Layer 12 of a small transformer language model trained on English Wikipedia (15 layers, counted from 0, width 128).
Take only the direct path to the model's output, skipping the later layers: a vector added to the residual stream pushes a token's score in proportion to its dot product with that token's output vector.

Output vectors of the tokens that the questions are about. A number n stands for (n - 500) times 0.0038.
" respectively": 356,343,377,408,351,569,392,496,616,318,644,608,437,449,624,500,365,651,563,367,500,707,582,519,451,770,500,594,520,809,493,517,655,574,568,415,749,306,497,665,532,470,356,615,437,410,259,486,532,518,645,499,542,530,454,669,574,429,517,724,492,486,525,516,699,445,335,624,184,472,477,583,471,470,481,661,514,341,675,705,780,492,626,640,329,518,492,538,278,531,541,508,397,537,620,472,265,490,553,331,515,450,383,280,580,404,641,602,580,465,482,577,403,651,272,466,676,581,567,592,746,551,534,580,481,471,500,238
" concluded": 380,418,502,419,425,574,502,527,503,390,546,647,581,432,489,502,358,439,438,462,582,580,592,491,465,714,479,549,408,590,598,372,416,541,527,534,613,349,487,476,512,662,628,451,533,374,462,554,471,416,622,513,583,505,441,470,652,553,531,475,572,469,466,469,508,404,534,527,426,525,493,522,562,729,463,591,614,438,644,595,511,528,493,553,623,712,453,495,429,526,544,528,465,597,621,471,464,386,524,445,465,516,541,396,430,291,447,774,573,570,365,569,427,517,348,534,433,498,534,644,483,426,359,514,524,513,529,615
" should": 409,456,448,408,398,504,502,506,440,481,569,636,381,571,475,624,580,612,556,302,513,693,502,447,445,515,531,498,489,519,471,549,488,693,496,554,404,561,526,543,383,446,523,447,507,278,457,507,517,324,564,517,475,538,416,484,632,568,511,432,523,505,317,467,574,497,445,417,359,584,526,488,463,594,433,495,545,592,509,477,560,450,509,540,497,558,376,547,250,495,421,477,513,480,647,567,544,442,448,446,407,519,434,475,502,377,560,700,458,521,488,686,502,409,380,513,527,575,689,569,549,426,342,477,624,515,684,552
"page": 382,344,545,363,415,627,463,444,236,381,603,699,527,465,488,480,450,530,384,439,523,381,479,403,483,621,543,179,551,484,649,512,563,497,449,631,427,454,396,485,678,462,571,569,534,619,623,367,341,201,700,500,733,626,482,464,674,470,580,517,607,410,334,621,533,276,358,497,370,485,518,621,437,395,354,670,516,633,509,521,492,597,590,537,577,654,511,629,452,599,509,417,521,733,980,371,561,561,529,461,561,443,572,346,553,385,423,495,673,474,663,507,386,539,534,570,624,416,691,468,606,472,592,513,493,585,497,490
" could": 302,342,491,375,399,527,528,554,369,483,569,589,433,600,500,662,515,611,554,315,504,743,569,464,458,575,513,497,392,594,500,416,389,640,560,554,455,519,491,574,338,456,502,406,536,298,389,480,533,390,564,511,515,572,403,406,685,592,572,432,534,476,406,436,528,506,515,425,407,424,525,500,461,587,422,525,522,480,511,535,540,437,517,574,500,594,376,602,246,460,445,545,490,448,621,551,595,357,463,497,454,523,509,455,498,343,593,645,404,483,407,638,538,507,315,537,493,615,588,479,563,458,401,485,626,544,617,529
").": 242,278,576,428,332,513,484,481,520,467,461,482,467,347,617,718,383,555,563,541,529,635,423,368,530,510,483,550,578,545,526,425,443,550,560,466,745,555,381,680,615,487,535,695,433,489,391,548,706,445,442,492,470,476,432,530,675,486,707,730,576,550,361,599,846,634,285,515,485,558,556,552,509,503,452,595,522,429,564,497,651,702,519,506,633,288,432,403,394,579,579,561,487,593,590,422,518,594,381,568,543,430,457,359,577,320,593,455,590,481,497,478,523,544,262,412,801,582,472,565,445,452,596,444,441,414,362,289
"CET": 372,368,614,524,412,608,302,500,472,504,549,714,676,401,347,423,459,668,489,89,607,669,669,427,575,671,275,400,287,577,530,455,303,525,437,766,697,378,540,450,401,595,409,394,569,468,464,333,363,604,696,519,643,551,381,689,743,533,457,545,605,630,470,547,640,667,600,436,149,329,547,567,621,508,364,468,672,612,607,404,615,372,695,542,645,485,418,615,622,595,472,469,414,454,568,511,497,629,496,487,409,389,326,580,576,272,424,589,476,547,438,571,363,460,402,551,597,283,546,476,508,399,251,256,528,504,644,458
" times": 464,442,478,411,397,488,416,522,504,446,450,358,519,616,436,559,491,581,459,572,556,504,495,428,533,596,477,615,490,659,604,461,576,485,561,535,587,582,409,556,556,515,594,503,460,643,322,509,431,496,743,531,542,345,442,740,751,521,757,665,603,442,334,405,404,631,616,443,421,671,511,404,511,390,593,611,609,420,721,404,701,344,523,583,624,560,383,569,474,615,483,403,357,457,458,752,407,598,646,444,524,482,349,415,616,527,544,483,589,424,729,400,470,462,421,437,414,413,373,510,558,483,484,445,526,628,512,475
" |": 661,573,595,642,628,481,522,446,548,438,522,405,555,518,362,467,627,393,505,621,508,394,419,626,681,408,585,578,457,470,367,443,546,405,313,482,400,518,408,773,566,483,432,515,512,361,431,547,500,503,362,482,425,479,416,485,287,389,494,377,448,508,550,654,466,530,553,490,535,491,556,480,535,482,473,473,410,282,505,494,449,480,514,498,470,517,614,435,564,408,508,625,409,497,431,409,561,363,457,477,634,390,714,486,451,674,603,559,565,446,421,472,660,589,402,421,432,543,410,595,598,563,556,433,518,395,363,598
" include": 507,722,318,429,470,513,488,369,368,412,577,450,550,506,635,470,622,589,444,301,518,764,544,468,444,448,523,531,367,494,449,525,492,721,585,590,706,564,533,571,509,491,479,467,472,349,473,322,392,327,484,513,440,554,469,480,573,522,708,476,616,347,226,508,517,314,512,492,399,520,514,540,448,583,445,323,589,475,527,519,524,497,468,503,493,708,646,629,421,355,420,560,565,603,694,523,372,392,512,305,488,490,427,347,484,311,435,517,469,553,411,659,340,638,335,449,416,412,587,423,620,596,423,655,578,586,456,258
"==": 610,634,419,427,485,528,425,392,474,550,490,533,664,352,587,497,612,524,550,576,500,500,765,425,358,712,405,603,440,728,617,416,386,503,559,462,596,449,530,546,500,469,350,464,394,617,418,237,389,504,690,531,489,430,572,649,525,548,648,482,476,573,207,323,430,422,491,552,552,567,557,467,641,712,420,471,420,569,492,403,387,431,483,547,358,461,427,451,584,490,551,616,388,503,452,503,423,407,424,458,525,371,421,425,450,590,486,394,400,623,388,399,306,532,420,465,401,468,515,605,408,486,589,599,339,726,564,531
"|---|---|---|": 266,568,433,556,506,645,422,724,423,365,627,565,532,579,381,463,503,626,509,326,584,537,418,508,644,457,437,384,384,751,497,563,281,676,423,480,556,369,444,620,651,538,455,412,670,402,485,565,429,379,503,521,453,562,418,579,500,550,717,456,498,446,314,610,479,331,460,573,257,374,449,544,682,637,427,554,579,543,654,603,567,552,699,559,447,491,591,539,387,394,374,286,416,583,560,443,278,425,545,453,389,471,571,631,453,407,468,675,514,621,594,417,598,440,441,448,451,554,527,589,691,372,444,578,573,604,575,342
"exclusively": 470,457,570,471,381,627,412,480,345,534,478,392,319,606,544,510,500,454,503,294,554,702,340,374,648,601,365,479,314,577,561,553,619,381,517,688,635,611,464,448,577,458,629,611,559,566,340,537,291,504,564,510,579,607,615,491,528,467,775,754,633,411,400,463,586,376,460,442,313,318,423,541,622,543,420,640,317,596,667,554,689,641,595,588,455,729,450,549,386,597,548,549,473,598,641,562,540,640,592,429,428,415,232,488,614,349,309,614,409,484,662,523,515,487,470,532,409,500,703,493,496,282,407,569,699,603,435,321
"\",": 413,435,672,560,288,508,525,583,481,598,569,562,390,562,535,661,671,553,464,439,557,530,434,494,468,386,417,364,538,565,643,651,464,488,540,627,528,464,363,396,472,522,365,448,704,497,482,606,578,367,586,509,734,530,526,642,684,639,687,635,555,546,184,432,801,389,603,537,504,567,412,468,613,804,567,408,512,474,432,369,511,389,439,562,561,506,332,406,488,430,597,654,423,545,604,449,512,630,476,467,554,411,301,290,375,420,430,509,459,470,451,521,576,400,422,411,628,497,609,590,496,377,553,258,403,529,561,513
"===": 653,706,360,500,471,525,443,442,381,534,543,473,500,361,534,500,609,412,369,544,475,604,661,447,411,394,416,556,404,509,589,419,205,386,464,433,662,538,634,505,533,595,342,375,478,513,502,428,500,405,538,514,514,516,387,596,489,588,768,431,466,474,198,386,467,496,572,495,562,584,467,412,674,715,539,441,488,500,460,310,418,622,567,503,500,567,522,596,589,404,689,531,350,457,487,364,585,373,471,489,610,401,403,302,365,740,514,449,497,573,409,433,516,625,434,308,372,582,537,465,613,388,573,512,596,527,335,519

Output weights of attention head 2. The head adds the sum of these rows, row i times number i of z. A number n stands for (n - 500) times 0.00068.
o0: 586,484,429,612,776,795,358,384,434,495,481,527,462,586,457,456,508,467,489,622,577,496,493,591,758,336,369,559,227,521,460,547,450,548,453,414,563,511,490,511,463,536,515,483,431,481,466,594,498,493,319,610,489,477,460,506,299,444,512,384,397,392,411,719,531,626,575,531,511,491,573,363,516,521,534,429,523,353,574,571,364,513,684,488,566,506,596,428,569,430,662,453,420,461,313,319,478,422,561,457,576,342,532,556,597,785,534,592,516,609,487,567,669,512,533,289,537,471,374,514,622,672,593,353,709,426,409,528
o1: 550,414,448,561,951,533,264,394,601,597,522,579,410,494,523,494,629,392,514,566,567,248,399,628,646,342,539,504,573,414,446,495,429,267,369,410,547,491,621,654,528,568,615,649,369,553,449,562,546,441,432,372,513,486,621,616,212,288,341,521,238,586,659,829,584,683,522,528,333,680,456,437,590,354,445,484,565,478,515,546,613,560,466,294,391,551,468,520,432,525,641,599,536,565,288,584,434,803,260,553,586,340,665,603,561,582,421,755,608,407,676,406,583,238,585,498,490,484,465,493,567,490,655,645,486,546,411,444
o2: 511,358,546,532,232,650,496,363,408,612,399,575,630,144,913,360,549,576,686,556,382,644,303,441,434,380,564,472,547,688,550,654,318,379,660,505,582,504,434,449,446,614,454,570,417,610,494,658,593,802,601,713,379,440,571,732,438,492,638,789,693,604,525,380,664,568,511,533,562,398,601,460,521,633,455,580,510,439,466,493,321,506,309,628,486,312,417,388,313,581,610,571,535,483,549,475,555,608,521,580,470,454,374,374,730,389,449,221,586,309,540,521,464,551,587,514,741,605,651,283,397,553,532,392,506,422,566,551
o3: 644,523,462,675,821,725,479,505,451,578,615,475,475,364,329,467,527,400,462,508,543,209,585,601,736,417,472,388,518,434,538,378,438,423,437,489,301,386,595,436,536,532,575,595,637,481,574,712,458,685,436,340,518,606,566,471,301,377,461,520,348,489,611,634,438,506,457,638,526,527,375,569,564,447,573,545,415,423,494,552,335,694,559,492,583,544,633,523,640,598,390,584,543,549,403,399,603,481,474,507,438,308,508,576,567,460,429,521,589,482,415,455,475,476,439,549,469,574,420,496,393,478,647,388,448,431,317,496
o4: 623,166,585,647,364,519,549,365,368,513,412,427,735,614,608,435,346,513,563,762,651,466,522,372,744,381,482,520,350,733,504,471,507,375,621,381,605,396,181,567,508,413,557,471,262,692,397,617,405,560,533,684,480,403,611,450,306,410,458,670,567,576,373,896,439,683,382,447,482,460,550,455,519,618,419,644,407,244,657,483,333,520,659,548,541,439,634,466,397,574,748,402,305,564,397,420,520,652,542,351,514,383,656,370,590,642,535,570,506,593,406,493,552,793,292,341,589,418,359,354,609,625,486,460,590,264,460,702
o5: 534,452,514,528,601,413,562,449,563,467,542,427,388,520,375,580,637,581,422,437,589,462,478,520,622,493,504,416,683,452,421,459,470,396,330,485,488,504,569,607,432,563,335,455,589,459,527,656,650,594,368,469,518,620,413,543,397,567,381,372,237,541,601,643,537,623,287,491,430,407,511,596,439,448,412,401,523,396,570,593,556,490,523,544,377,458,445,457,585,529,397,458,469,597,370,452,379,581,410,464,409,515,514,547,468,408,444,590,472,538,542,487,630,489,255,562,591,498,505,474,651,497,569,510,582,504,538,580
o6: 532,504,643,705,635,648,627,646,511,368,469,426,413,531,261,568,387,360,349,563,683,430,388,637,798,504,464,648,377,523,457,495,528,520,352,517,342,375,335,517,504,430,415,372,549,506,443,473,439,369,364,158,573,479,489,423,395,525,562,357,439,272,425,622,433,513,534,605,693,307,498,480,715,542,414,556,398,348,655,624,578,573,629,492,662,820,599,484,554,591,296,391,542,629,416,417,607,451,689,441,448,406,568,498,429,636,487,687,411,597,469,597,630,523,413,407,371,409,448,623,475,588,566,328,462,365,545,715
o7: 560,501,606,616,673,817,570,502,563,329,445,302,691,369,463,415,383,519,500,688,696,393,427,593,701,514,492,608,423,529,453,343,550,639,420,586,395,425,424,578,551,456,470,580,526,456,308,656,367,599,454,747,390,478,605,594,297,294,478,464,642,503,496,654,438,562,348,561,537,620,467,418,582,485,459,460,529,266,635,523,344,451,448,501,588,563,666,480,534,491,499,584,440,422,348,378,474,335,452,342,486,325,599,668,515,495,509,606,525,713,403,419,440,392,477,385,394,453,480,418,510,523,521,459,509,654,382,423
o8: 621,359,460,491,516,716,357,497,543,419,648,568,483,473,525,401,484,497,482,595,594,520,564,585,353,535,428,542,479,608,653,548,458,386,471,291,680,618,442,520,662,592,506,457,519,385,332,513,402,480,610,700,506,498,480,482,407,418,576,529,836,574,395,490,478,551,467,552,620,680,517,460,506,588,364,531,457,413,480,525,396,364,485,532,362,233,407,516,529,458,758,638,331,482,554,439,659,479,409,455,618,252,526,446,565,661,668,536,686,451,565,493,593,569,475,596,632,554,504,506,560,340,417,622,383,490,531,559
o9: 356,279,653,508,314,544,588,358,541,447,594,370,394,579,670,406,362,520,548,548,655,643,497,471,414,702,511,475,670,595,521,536,683,448,644,505,451,416,354,278,533,575,527,461,447,492,461,433,574,457,536,712,648,489,561,509,626,382,407,604,660,621,550,364,627,699,457,649,493,536,494,500,575,515,484,454,417,602,380,600,759,445,535,561,482,406,509,511,446,616,479,476,386,452,438,751,437,623,413,548,365,641,485,361,512,464,478,481,475,407,492,504,330,643,454,852,534,441,464,507,492,436,466,396,470,318,639,460
o10: 920,676,536,464,647,816,383,636,403,521,489,503,602,476,525,435,491,438,452,673,642,442,607,606,694,521,438,590,487,225,444,408,411,522,307,586,405,558,600,655,424,475,253,418,585,596,570,362,252,317,355,876,425,496,601,486,384,464,649,368,435,468,306,571,271,460,394,543,509,482,515,528,588,750,476,380,433,412,503,289,525,599,641,427,424,662,671,459,501,339,424,523,357,398,568,384,448,335,503,446,564,218,607,603,498,762,423,388,446,717,508,552,583,457,410,240,502,561,568,608,496,557,604,385,571,592,395,682
o11: 595,618,713,545,906,818,330,258,447,408,556,174,640,446,336,511,550,322,374,531,553,204,358,444,593,548,533,488,316,563,516,406,519,404,426,570,439,398,563,570,408,484,439,574,583,562,470,559,570,542,341,663,442,685,598,600,350,563,528,374,314,600,693,659,650,534,432,561,584,490,406,412,579,298,495,554,509,437,639,583,584,541,651,481,432,580,561,563,530,612,541,545,463,472,331,574,482,528,578,509,451,506,615,546,470,518,494,487,602,574,523,460,467,368,491,564,350,492,423,541,500,480,609,355,426,519,383,448
o12: 605,526,282,323,770,203,536,416,585,391,583,723,489,444,567,669,640,626,677,481,332,543,704,502,402,771,637,674,466,539,522,474,441,384,525,467,531,576,601,616,525,544,317,383,465,368,274,439,629,667,630,361,483,530,266,561,417,422,648,403,322,492,214,374,412,334,300,465,509,802,475,423,524,647,407,313,501,511,675,446,542,537,453,547,396,328,422,421,423,452,591,492,579,451,420,394,300,454,442,395,501,458,486,475,526,686,513,690,471,443,700,490,588,535,569,287,440,585,566,543,552,474,544,522,537,600,596,516
o13: 573,541,478,535,437,231,413,439,649,712,553,473,555,362,717,312,587,485,563,706,271,346,725,329,358,559,321,577,672,537,562,694,400,432,714,508,620,396,614,378,483,574,593,508,453,769,467,306,356,612,644,326,591,387,560,403,547,412,538,521,603,571,415,287,622,485,423,571,470,581,427,540,608,577,554,536,552,640,434,499,594,543,398,448,408,302,538,515,676,568,504,610,565,454,560,489,386,600,421,581,608,334,542,448,616,613,224,436,412,443,557,317,410,416,424,355,409,502,510,470,301,469,690,565,347,585,544,455
o14: 427,723,321,445,684,397,315,576,550,464,347,561,425,286,540,484,431,396,315,400,453,423,542,455,269,350,453,398,567,393,570,353,303,330,434,549,767,535,726,610,632,637,450,487,563,495,545,383,524,630,548,329,580,481,529,681,572,646,577,506,384,484,485,331,507,423,735,554,331,491,336,534,643,406,424,755,629,626,407,522,509,656,438,583,501,386,408,752,621,629,531,423,458,614,559,306,423,550,515,492,569,551,364,491,380,518,387,367,604,562,494,289,495,441,651,413,386,531,407,406,405,289,518,658,435,609,431,259
o15: 602,352,597,760,528,346,771,659,618,637,395,456,472,575,707,264,373,318,386,491,531,580,289,496,496,503,476,321,516,423,413,490,677,250,453,491,681,615,525,322,503,603,456,583,723,679,574,496,507,646,409,342,770,587,572,496,822,383,330,565,404,555,696,410,755,652,291,559,331,486,462,315,551,438,601,647,484,539,384,391,632,555,580,562,539,208,504,413,712,542,625,442,404,445,278,504,595,785,485,661,382,352,437,399,625,614,318,411,702,505,636,378,765,336,476,740,671,248,328,477,599,410,656,349,534,400,611,163
o16: 472,485,424,459,245,516,709,448,426,475,536,322,555,604,315,508,351,409,418,491,349,605,610,446,344,408,437,615,450,328,637,319,327,467,501,442,430,623,633,342,471,549,528,287,428,503,425,599,324,443,603,250,465,578,552,504,491,610,600,399,598,516,401,424,422,425,529,477,578,369,389,396,560,574,612,594,457,503,458,498,333,603,397,527,631,605,341,620,568,542,807,569,582,602,406,407,571,385,538,528,459,789,375,439,316,470,571,381,502,651,364,572,215,619,538,420,294,626,430,531,548,547,395,438,444,423,445,440
o17: 628,430,640,567,679,635,215,370,434,541,615,517,689,202,627,350,692,415,355,712,622,331,546,571,711,456,491,556,419,654,515,557,381,304,459,473,476,389,511,548,343,493,498,467,406,766,439,540,518,625,545,232,436,646,464,625,189,241,463,445,331,482,427,577,556,652,368,464,560,469,385,295,670,534,596,569,394,225,596,432,307,542,439,540,611,445,615,376,462,560,570,560,607,533,401,517,553,511,419,601,499,193,586,472,447,530,395,455,438,470,395,459,633,484,326,443,479,443,461,569,565,566,529,322,516,451,304,553
o18: 390,492,542,462,337,329,558,663,613,601,555,581,512,428,523,520,525,643,651,421,173,623,574,431,26,562,471,492,736,419,694,603,485,597,652,516,543,510,614,383,503,476,610,575,498,430,616,449,512,553,586,401,507,472,423,438,777,760,570,595,531,617,427,184,437,433,534,427,577,459,521,580,493,703,461,595,539,830,284,446,546,388,395,613,462,467,457,581,453,634,432,587,564,427,590,625,552,531,557,514,483,676,332,540,638,294,472,395,486,498,502,514,335,300,700,441,510,688,542,538,322,460,582,483,413,545,606,462
o19: 590,481,588,355,492,455,578,517,548,572,379,538,377,478,519,447,394,464,398,477,487,460,763,419,492,728,326,546,570,435,570,280,573,561,630,446,442,318,572,265,372,590,527,355,422,522,677,626,269,609,405,544,687,441,572,316,630,473,365,226,443,375,600,406,566,382,344,516,474,516,489,520,581,705,591,747,419,638,461,443,263,543,514,477,683,725,610,491,788,405,573,455,566,574,360,440,502,656,521,461,398,539,383,443,481,401,375,642,360,705,229,495,468,339,352,526,398,614,491,409,527,525,430,251,491,483,698,467
o20: 534,639,424,435,617,568,440,527,460,570,467,370,480,552,342,547,578,519,491,493,369,579,459,603,378,697,612,443,443,413,664,442,586,625,398,548,617,564,664,469,639,494,333,507,594,346,685,621,414,552,481,571,456,378,454,544,590,574,559,470,246,569,569,366,387,155,526,416,748,522,412,489,416,405,538,372,456,704,495,495,420,471,458,502,581,480,439,627,641,464,489,428,416,542,477,365,507,499,492,441,604,357,469,551,341,472,568,445,541,523,556,507,519,474,621,649,310,510,465,539,505,552,457,411,473,614,550,555
o21: 488,615,472,467,624,362,415,471,446,531,435,340,542,556,337,509,517,642,311,337,505,393,226,630,581,424,442,366,500,375,385,497,565,653,412,522,592,638,567,587,451,290,418,463,502,437,526,267,536,510,416,717,440,526,457,445,395,550,413,400,419,418,447,482,344,502,583,462,375,422,613,515,488,272,488,387,600,557,512,439,852,507,457,314,303,644,519,535,475,565,440,574,521,487,513,604,266,546,576,391,378,623,532,464,383,504,563,464,534,485,605,448,396,400,660,741,432,506,569,592,463,573,370,770,526,791,386,217
o22: 481,740,563,464,622,780,537,605,572,398,593,454,414,661,370,614,489,438,597,561,524,585,504,895,582,415,524,659,410,326,453,409,554,677,411,477,202,509,489,537,557,384,402,369,562,349,507,460,582,438,361,794,399,506,371,494,397,482,523,461,543,348,346,531,534,447,516,618,670,618,400,386,326,402,362,599,494,404,594,526,465,587,522,552,665,695,545,534,491,436,347,547,382,413,549,513,662,167,462,446,458,586,619,570,441,634,697,614,428,517,366,503,619,581,413,353,317,495,631,588,608,583,364,345,678,483,458,505
o23: 437,507,514,556,272,457,377,443,524,565,634,447,541,317,716,155,376,446,493,616,733,698,329,584,429,372,503,592,469,470,602,644,458,326,704,588,600,626,473,365,508,575,605,509,584,717,559,628,456,607,484,427,610,478,645,584,438,391,576,633,722,478,577,374,659,692,352,521,561,444,483,404,523,432,569,632,313,440,297,473,725,370,435,559,616,420,698,469,542,686,621,515,478,447,337,488,464,615,472,362,361,449,455,494,620,585,312,428,624,477,521,648,323,289,490,620,526,493,500,444,563,382,593,500,494,491,477,434
o24: 460,450,618,602,160,737,533,640,472,382,579,219,346,486,381,588,449,461,535,477,856,760,350,352,779,331,301,471,479,420,529,394,508,630,460,509,421,511,393,609,483,531,518,515,440,481,468,468,577,442,273,750,473,554,529,413,391,342,759,448,597,425,618,624,455,541,467,665,425,336,583,524,629,621,626,551,567,195,493,551,462,586,692,625,615,563,729,567,383,514,404,477,369,570,653,347,896,454,594,532,519,553,630,652,425,640,617,466,528,687,366,617,530,490,233,323,494,459,434,589,585,403,416,446,657,295,474,671
o25: 379,269,636,560,581,350,737,553,443,518,376,483,428,472,569,770,403,468,464,640,754,368,591,533,627,450,528,614,717,488,376,344,444,591,577,470,464,305,332,368,336,492,481,302,530,449,606,564,572,375,416,405,494,586,406,287,588,565,364,573,419,497,660,613,401,733,706,453,431,354,428,617,463,605,684,720,407,501,418,568,373,585,499,377,618,669,403,553,509,489,311,352,748,592,420,429,536,648,556,471,464,562,538,470,322,319,477,644,302,559,259,583,441,485,507,466,466,735,540,455,435,445,408,224,548,291,506,689
o26: 626,489,509,541,480,418,369,488,524,457,545,543,334,538,705,621,532,327,474,543,677,511,476,486,767,480,350,494,523,664,458,504,408,478,466,406,516,480,454,534,352,487,437,530,442,685,538,426,621,407,324,571,541,553,404,393,470,407,414,597,430,486,490,771,526,611,445,627,478,462,589,548,535,408,479,618,476,215,379,550,360,512,594,664,525,395,507,491,501,398,478,430,476,527,492,339,501,506,586,611,508,326,686,471,417,658,586,454,418,440,491,395,629,753,318,384,590,512,335,531,737,439,493,352,511,360,501,735
o27: 699,744,407,565,777,748,389,520,461,517,563,421,366,355,245,372,633,372,339,479,526,431,619,531,461,496,571,478,555,377,445,482,363,407,350,452,477,593,611,580,638,528,352,475,492,319,519,516,472,358,428,414,354,581,495,699,282,679,606,419,202,472,350,502,361,381,480,454,550,588,478,484,624,349,439,399,532,519,636,430,478,648,528,430,428,647,619,517,709,378,523,513,654,552,369,371,660,523,402,436,635,406,505,535,343,583,434,427,502,635,503,326,501,504,480,502,394,464,456,577,494,418,581,582,423,496,250,531
o28: 576,591,450,450,783,605,517,581,451,416,465,487,478,542,268,549,659,543,473,667,474,444,450,664,900,396,644,565,444,588,451,454,548,520,464,533,309,379,469,571,516,284,476,531,461,480,425,602,622,500,380,342,324,572,597,597,222,348,613,400,285,589,515,777,399,545,649,251,374,501,482,603,604,513,541,518,499,405,563,562,429,635,581,440,401,688,560,558,514,317,479,571,484,607,345,472,478,398,486,400,421,339,696,618,431,535,403,774,471,506,377,455,538,510,540,490,453,522,536,472,446,575,485,554,571,455,483,623
o29: 439,450,539,447,558,737,336,318,618,459,593,581,469,492,592,393,668,642,510,574,618,464,483,537,673,495,502,540,460,605,408,690,483,443,588,327,468,486,421,724,526,477,466,686,476,472,365,371,746,479,424,691,525,492,356,637,377,444,388,525,331,522,602,675,575,730,425,549,453,560,618,409,477,275,376,449,534,381,474,577,489,527,489,366,307,44,493,389,385,402,450,506,514,563,341,536,496,543,307,481,606,191,641,501,522,497,572,386,412,475,562,530,598,484,348,590,685,462,554,441,731,536,489,632,500,553,573,299
o30: 467,523,482,484,395,670,456,532,589,544,446,529,431,358,635,618,516,534,520,360,206,640,701,441,237,669,525,421,567,464,532,462,410,599,514,430,649,543,646,411,452,582,508,407,490,445,610,475,422,444,674,737,554,464,485,561,684,693,442,560,447,598,563,302,571,365,430,492,578,559,480,474,391,534,497,475,479,754,423,507,509,493,395,510,605,372,381,526,502,510,528,469,587,447,516,575,450,414,375,577,386,413,252,451,580,401,469,471,535,414,537,534,394,463,588,533,512,546,503,457,521,423,482,539,332,692,581,390
o31: 553,627,381,553,431,541,515,623,462,546,671,438,424,296,644,427,425,456,434,399,536,591,756,406,562,551,311,487,632,575,567,467,484,527,629,446,567,434,440,303,548,634,410,506,493,415,591,672,377,536,577,278,477,654,369,382,643,456,535,499,757,438,468,335,428,397,477,635,597,345,437,473,648,756,644,584,478,383,577,536,374,608,544,655,591,469,690,574,641,441,539,438,582,588,532,211,499,383,515,511,479,568,481,507,575,444,375,401,558,550,462,537,373,528,417,483,571,556,428,477,427,354,543,374,411,384,502,660

Each question shows a token from some text and the vector z that the head gathered there. A number n stands for (n - 500) times 0.0091.

"r": 399,539,562,481,627,424,486,522,508,562,347,448,530,576,490,519,476,609,485,456,549,429,403,661,628,476,528,368,511,533,450,451
Which two tokens does it push up most, strongest first? ").", " respectively"

" Ni": 496,489,622,559,477,435,586,505,406,488,406,426,558,375,579,587,471,535,478,594,579,424,492,475,441,533,522,487,607,495,545,485
Pushed down most: " include"

" Cho": 525,501,410,463,429,589,458,426,497,448,477,455,507,518,495,470,483,560,549,438,516,443,490,431,502,445,451,471,554,425,532,519
Pushed up most: " should"

" Wi": 507,544,473,512,491,423,591,483,551,517,391,481,584,410,560,511,487,523,457,506,531,415,477,417,560,405,509,577,620,519,548,538
Which three tokens does it push up most, strongest first? " |", "|---|---|---|", "==="

" their": 445,377,384,439,461,375,584,445,493,549,427,403,520,446,506,483,507,397,506,515,562,497,593,479,496,535,530,411,506,432,503,631
Pushed up most: " could"

" most": 346,360,571,498,429,408,583,524,485,507,482,354,628,452,375,406,625,347,559,498,470,538,595,456,527,468,624,451,572,507,396,592
Which three tokens does it push up most, strongest first? " could", " should", " include"

"th": 492,407,474,459,461,427,460,523,560,443,427,546,529,466,484,446,587,525,467,435,520,393,471,437,559,402,511,577,593,475,445,653
Pushed down most: "CET"

" already": 378,389,568,466,645,514,564,525,407,558,465,509,480,546,466,625,569,334,576,612,382,615,350,693,473,358,516,389,492,440,453,429
Pushed up most: "exclusively"

".": 442,407,488,498,477,380,551,530,537,495,419,452,533,421,471,437,605,482,464,538,475,434,506,404,487,476,515,525,576,379,536,591
Pushed down most: ")."

"Early": 401,356,400,431,449,426,405,537,547,469,734,427,566,843,567,300,595,557,542,572,399,434,447,474,343,388,434,658,437,395,501,651
Which three tokens does it push up most, strongest first? "==", "===", " include"

" ": 492,443,386,398,512,486,535,564,538,476,381,455,535,406,550,524,520,541,457,444,519,468,504,406,553,397,451,505,579,483,504,488
Pushed down most: "\","

" East": 473,524,469,490,569,570,402,554,571,552,344,409,340,487,543,465,521,522,470,561,451,433,425,549,428,430,391,506,638,498,474,504
Pushed down most: "==="

" Sever": 493,370,527,422,439,375,478,515,597,390,474,458,525,571,531,435,542,446,447,433,490,425,534,429,528,428,534,567,641,469,430,592
Pushed down most: "CET"

"vel": 474,503,397,503,493,467,429,492,545,542,488,457,584,529,534,406,566,428,544,507,513,490,447,428,406,411,439,583,437,449,573,547
Pushed up most: "=="

"d": 506,513,396,483,401,591,449,442,474,459,477,470,466,522,483,465,476,529,583,444,498,412,481,459,461,455,455,432,513,418,507,521
Pushed up most: " should"

",": 437,480,485,507,437,486,572,518,517,487,409,488,581,419,503,446,549,486,477,515,501,433,494,460,529,485,476,516,535,480,496,573
Pushed down most: ")."

" a": 426,486,494,457,483,501,452,542,567,445,419,481,517,460,550,466,498,483,532,527,505,371,506,501,485,484,383,462,542,406,457,504
Pushed up most: " concluded"

" manager": 369,319,395,483,435,440,567,486,408,576,467,405,535,505,483,471,528,354,476,563,497,532,557,456,501,639,544,366,458,456,463,630
Pushed up most: " could"

" van": 537,480,512,521,471,406,571,527,546,490,385,474,560,383,564,487,499,537,455,515,549,388,445,466,550,436,490,557,604,521,536,490
Pushed up most: " |"

"1": 549,354,435,366,473,523,466,519,514,509,484,412,550,459,516,524,552,561,430,563,505,375,504,498,563,458,446,468,569,569,470,593
Pushed down most: "page"

"s": 478,476,399,411,506,499,555,550,536,506,369,454,548,431,548,566,493,550,466,455,491,472,517,417,550,395,439,514,563,482,511,492
Pushed up most: "|---|---|---|"

"nik": 476,482,400,416,505,507,566,547,537,515,366,448,553,438,547,584,474,551,476,452,474,469,531,404,549,383,434,524,554,487,520,499
Pushed down most: "=="

" confirmed": 354,437,495,470,547,423,469,498,504,547,257,514,643,439,457,388,553,364,510,467,404,542,416,454,522,485,661,399,562,516,438,577
Pushed up most: " respectively"

" been": 375,381,551,463,617,468,560,521,429,531,461,480,511,495,484,573,575,363,563,583,410,611,370,651,516,381,531,399,510,426,468,456
Pushed up most: "exclusively"

"6": 498,545,494,495,543,528,493,467,574,463,424,465,535,419,493,470,581,531,529,529,487,446,429,412,531,437,469,454,539,403,536,523
Which three tokens does it push up most, strongest first? " concluded", " could", " should"

" Pres": 528,463,507,457,507,469,525,564,497,502,459,490,575,460,456,472,579,508,543,506,545,391,453,502,544,466,488,541,580,552,459,594
Pushed up most: "==="

" Railway": 512,485,498,473,486,563,470,465,532,473,400,456,506,430,518,411,506,549,543,474,479,345,471,469,497,457,435,428,508,438,442,485
Pushed up most: " could"

"rea": 406,496,516,458,468,471,539,503,494,476,409,407,533,464,532,500,506,517,481,499,514,487,546,468,499,455,444,584,559,481,500,520
Which two tokens does it push up most, strongest first? " include", " should"

" from": 439,475,448,471,453,424,429,508,452,465,413,437,590,466,521,489,602,414,560,520,441,546,489,506,504,379,503,525,506,374,557,547
Pushed up most: " include"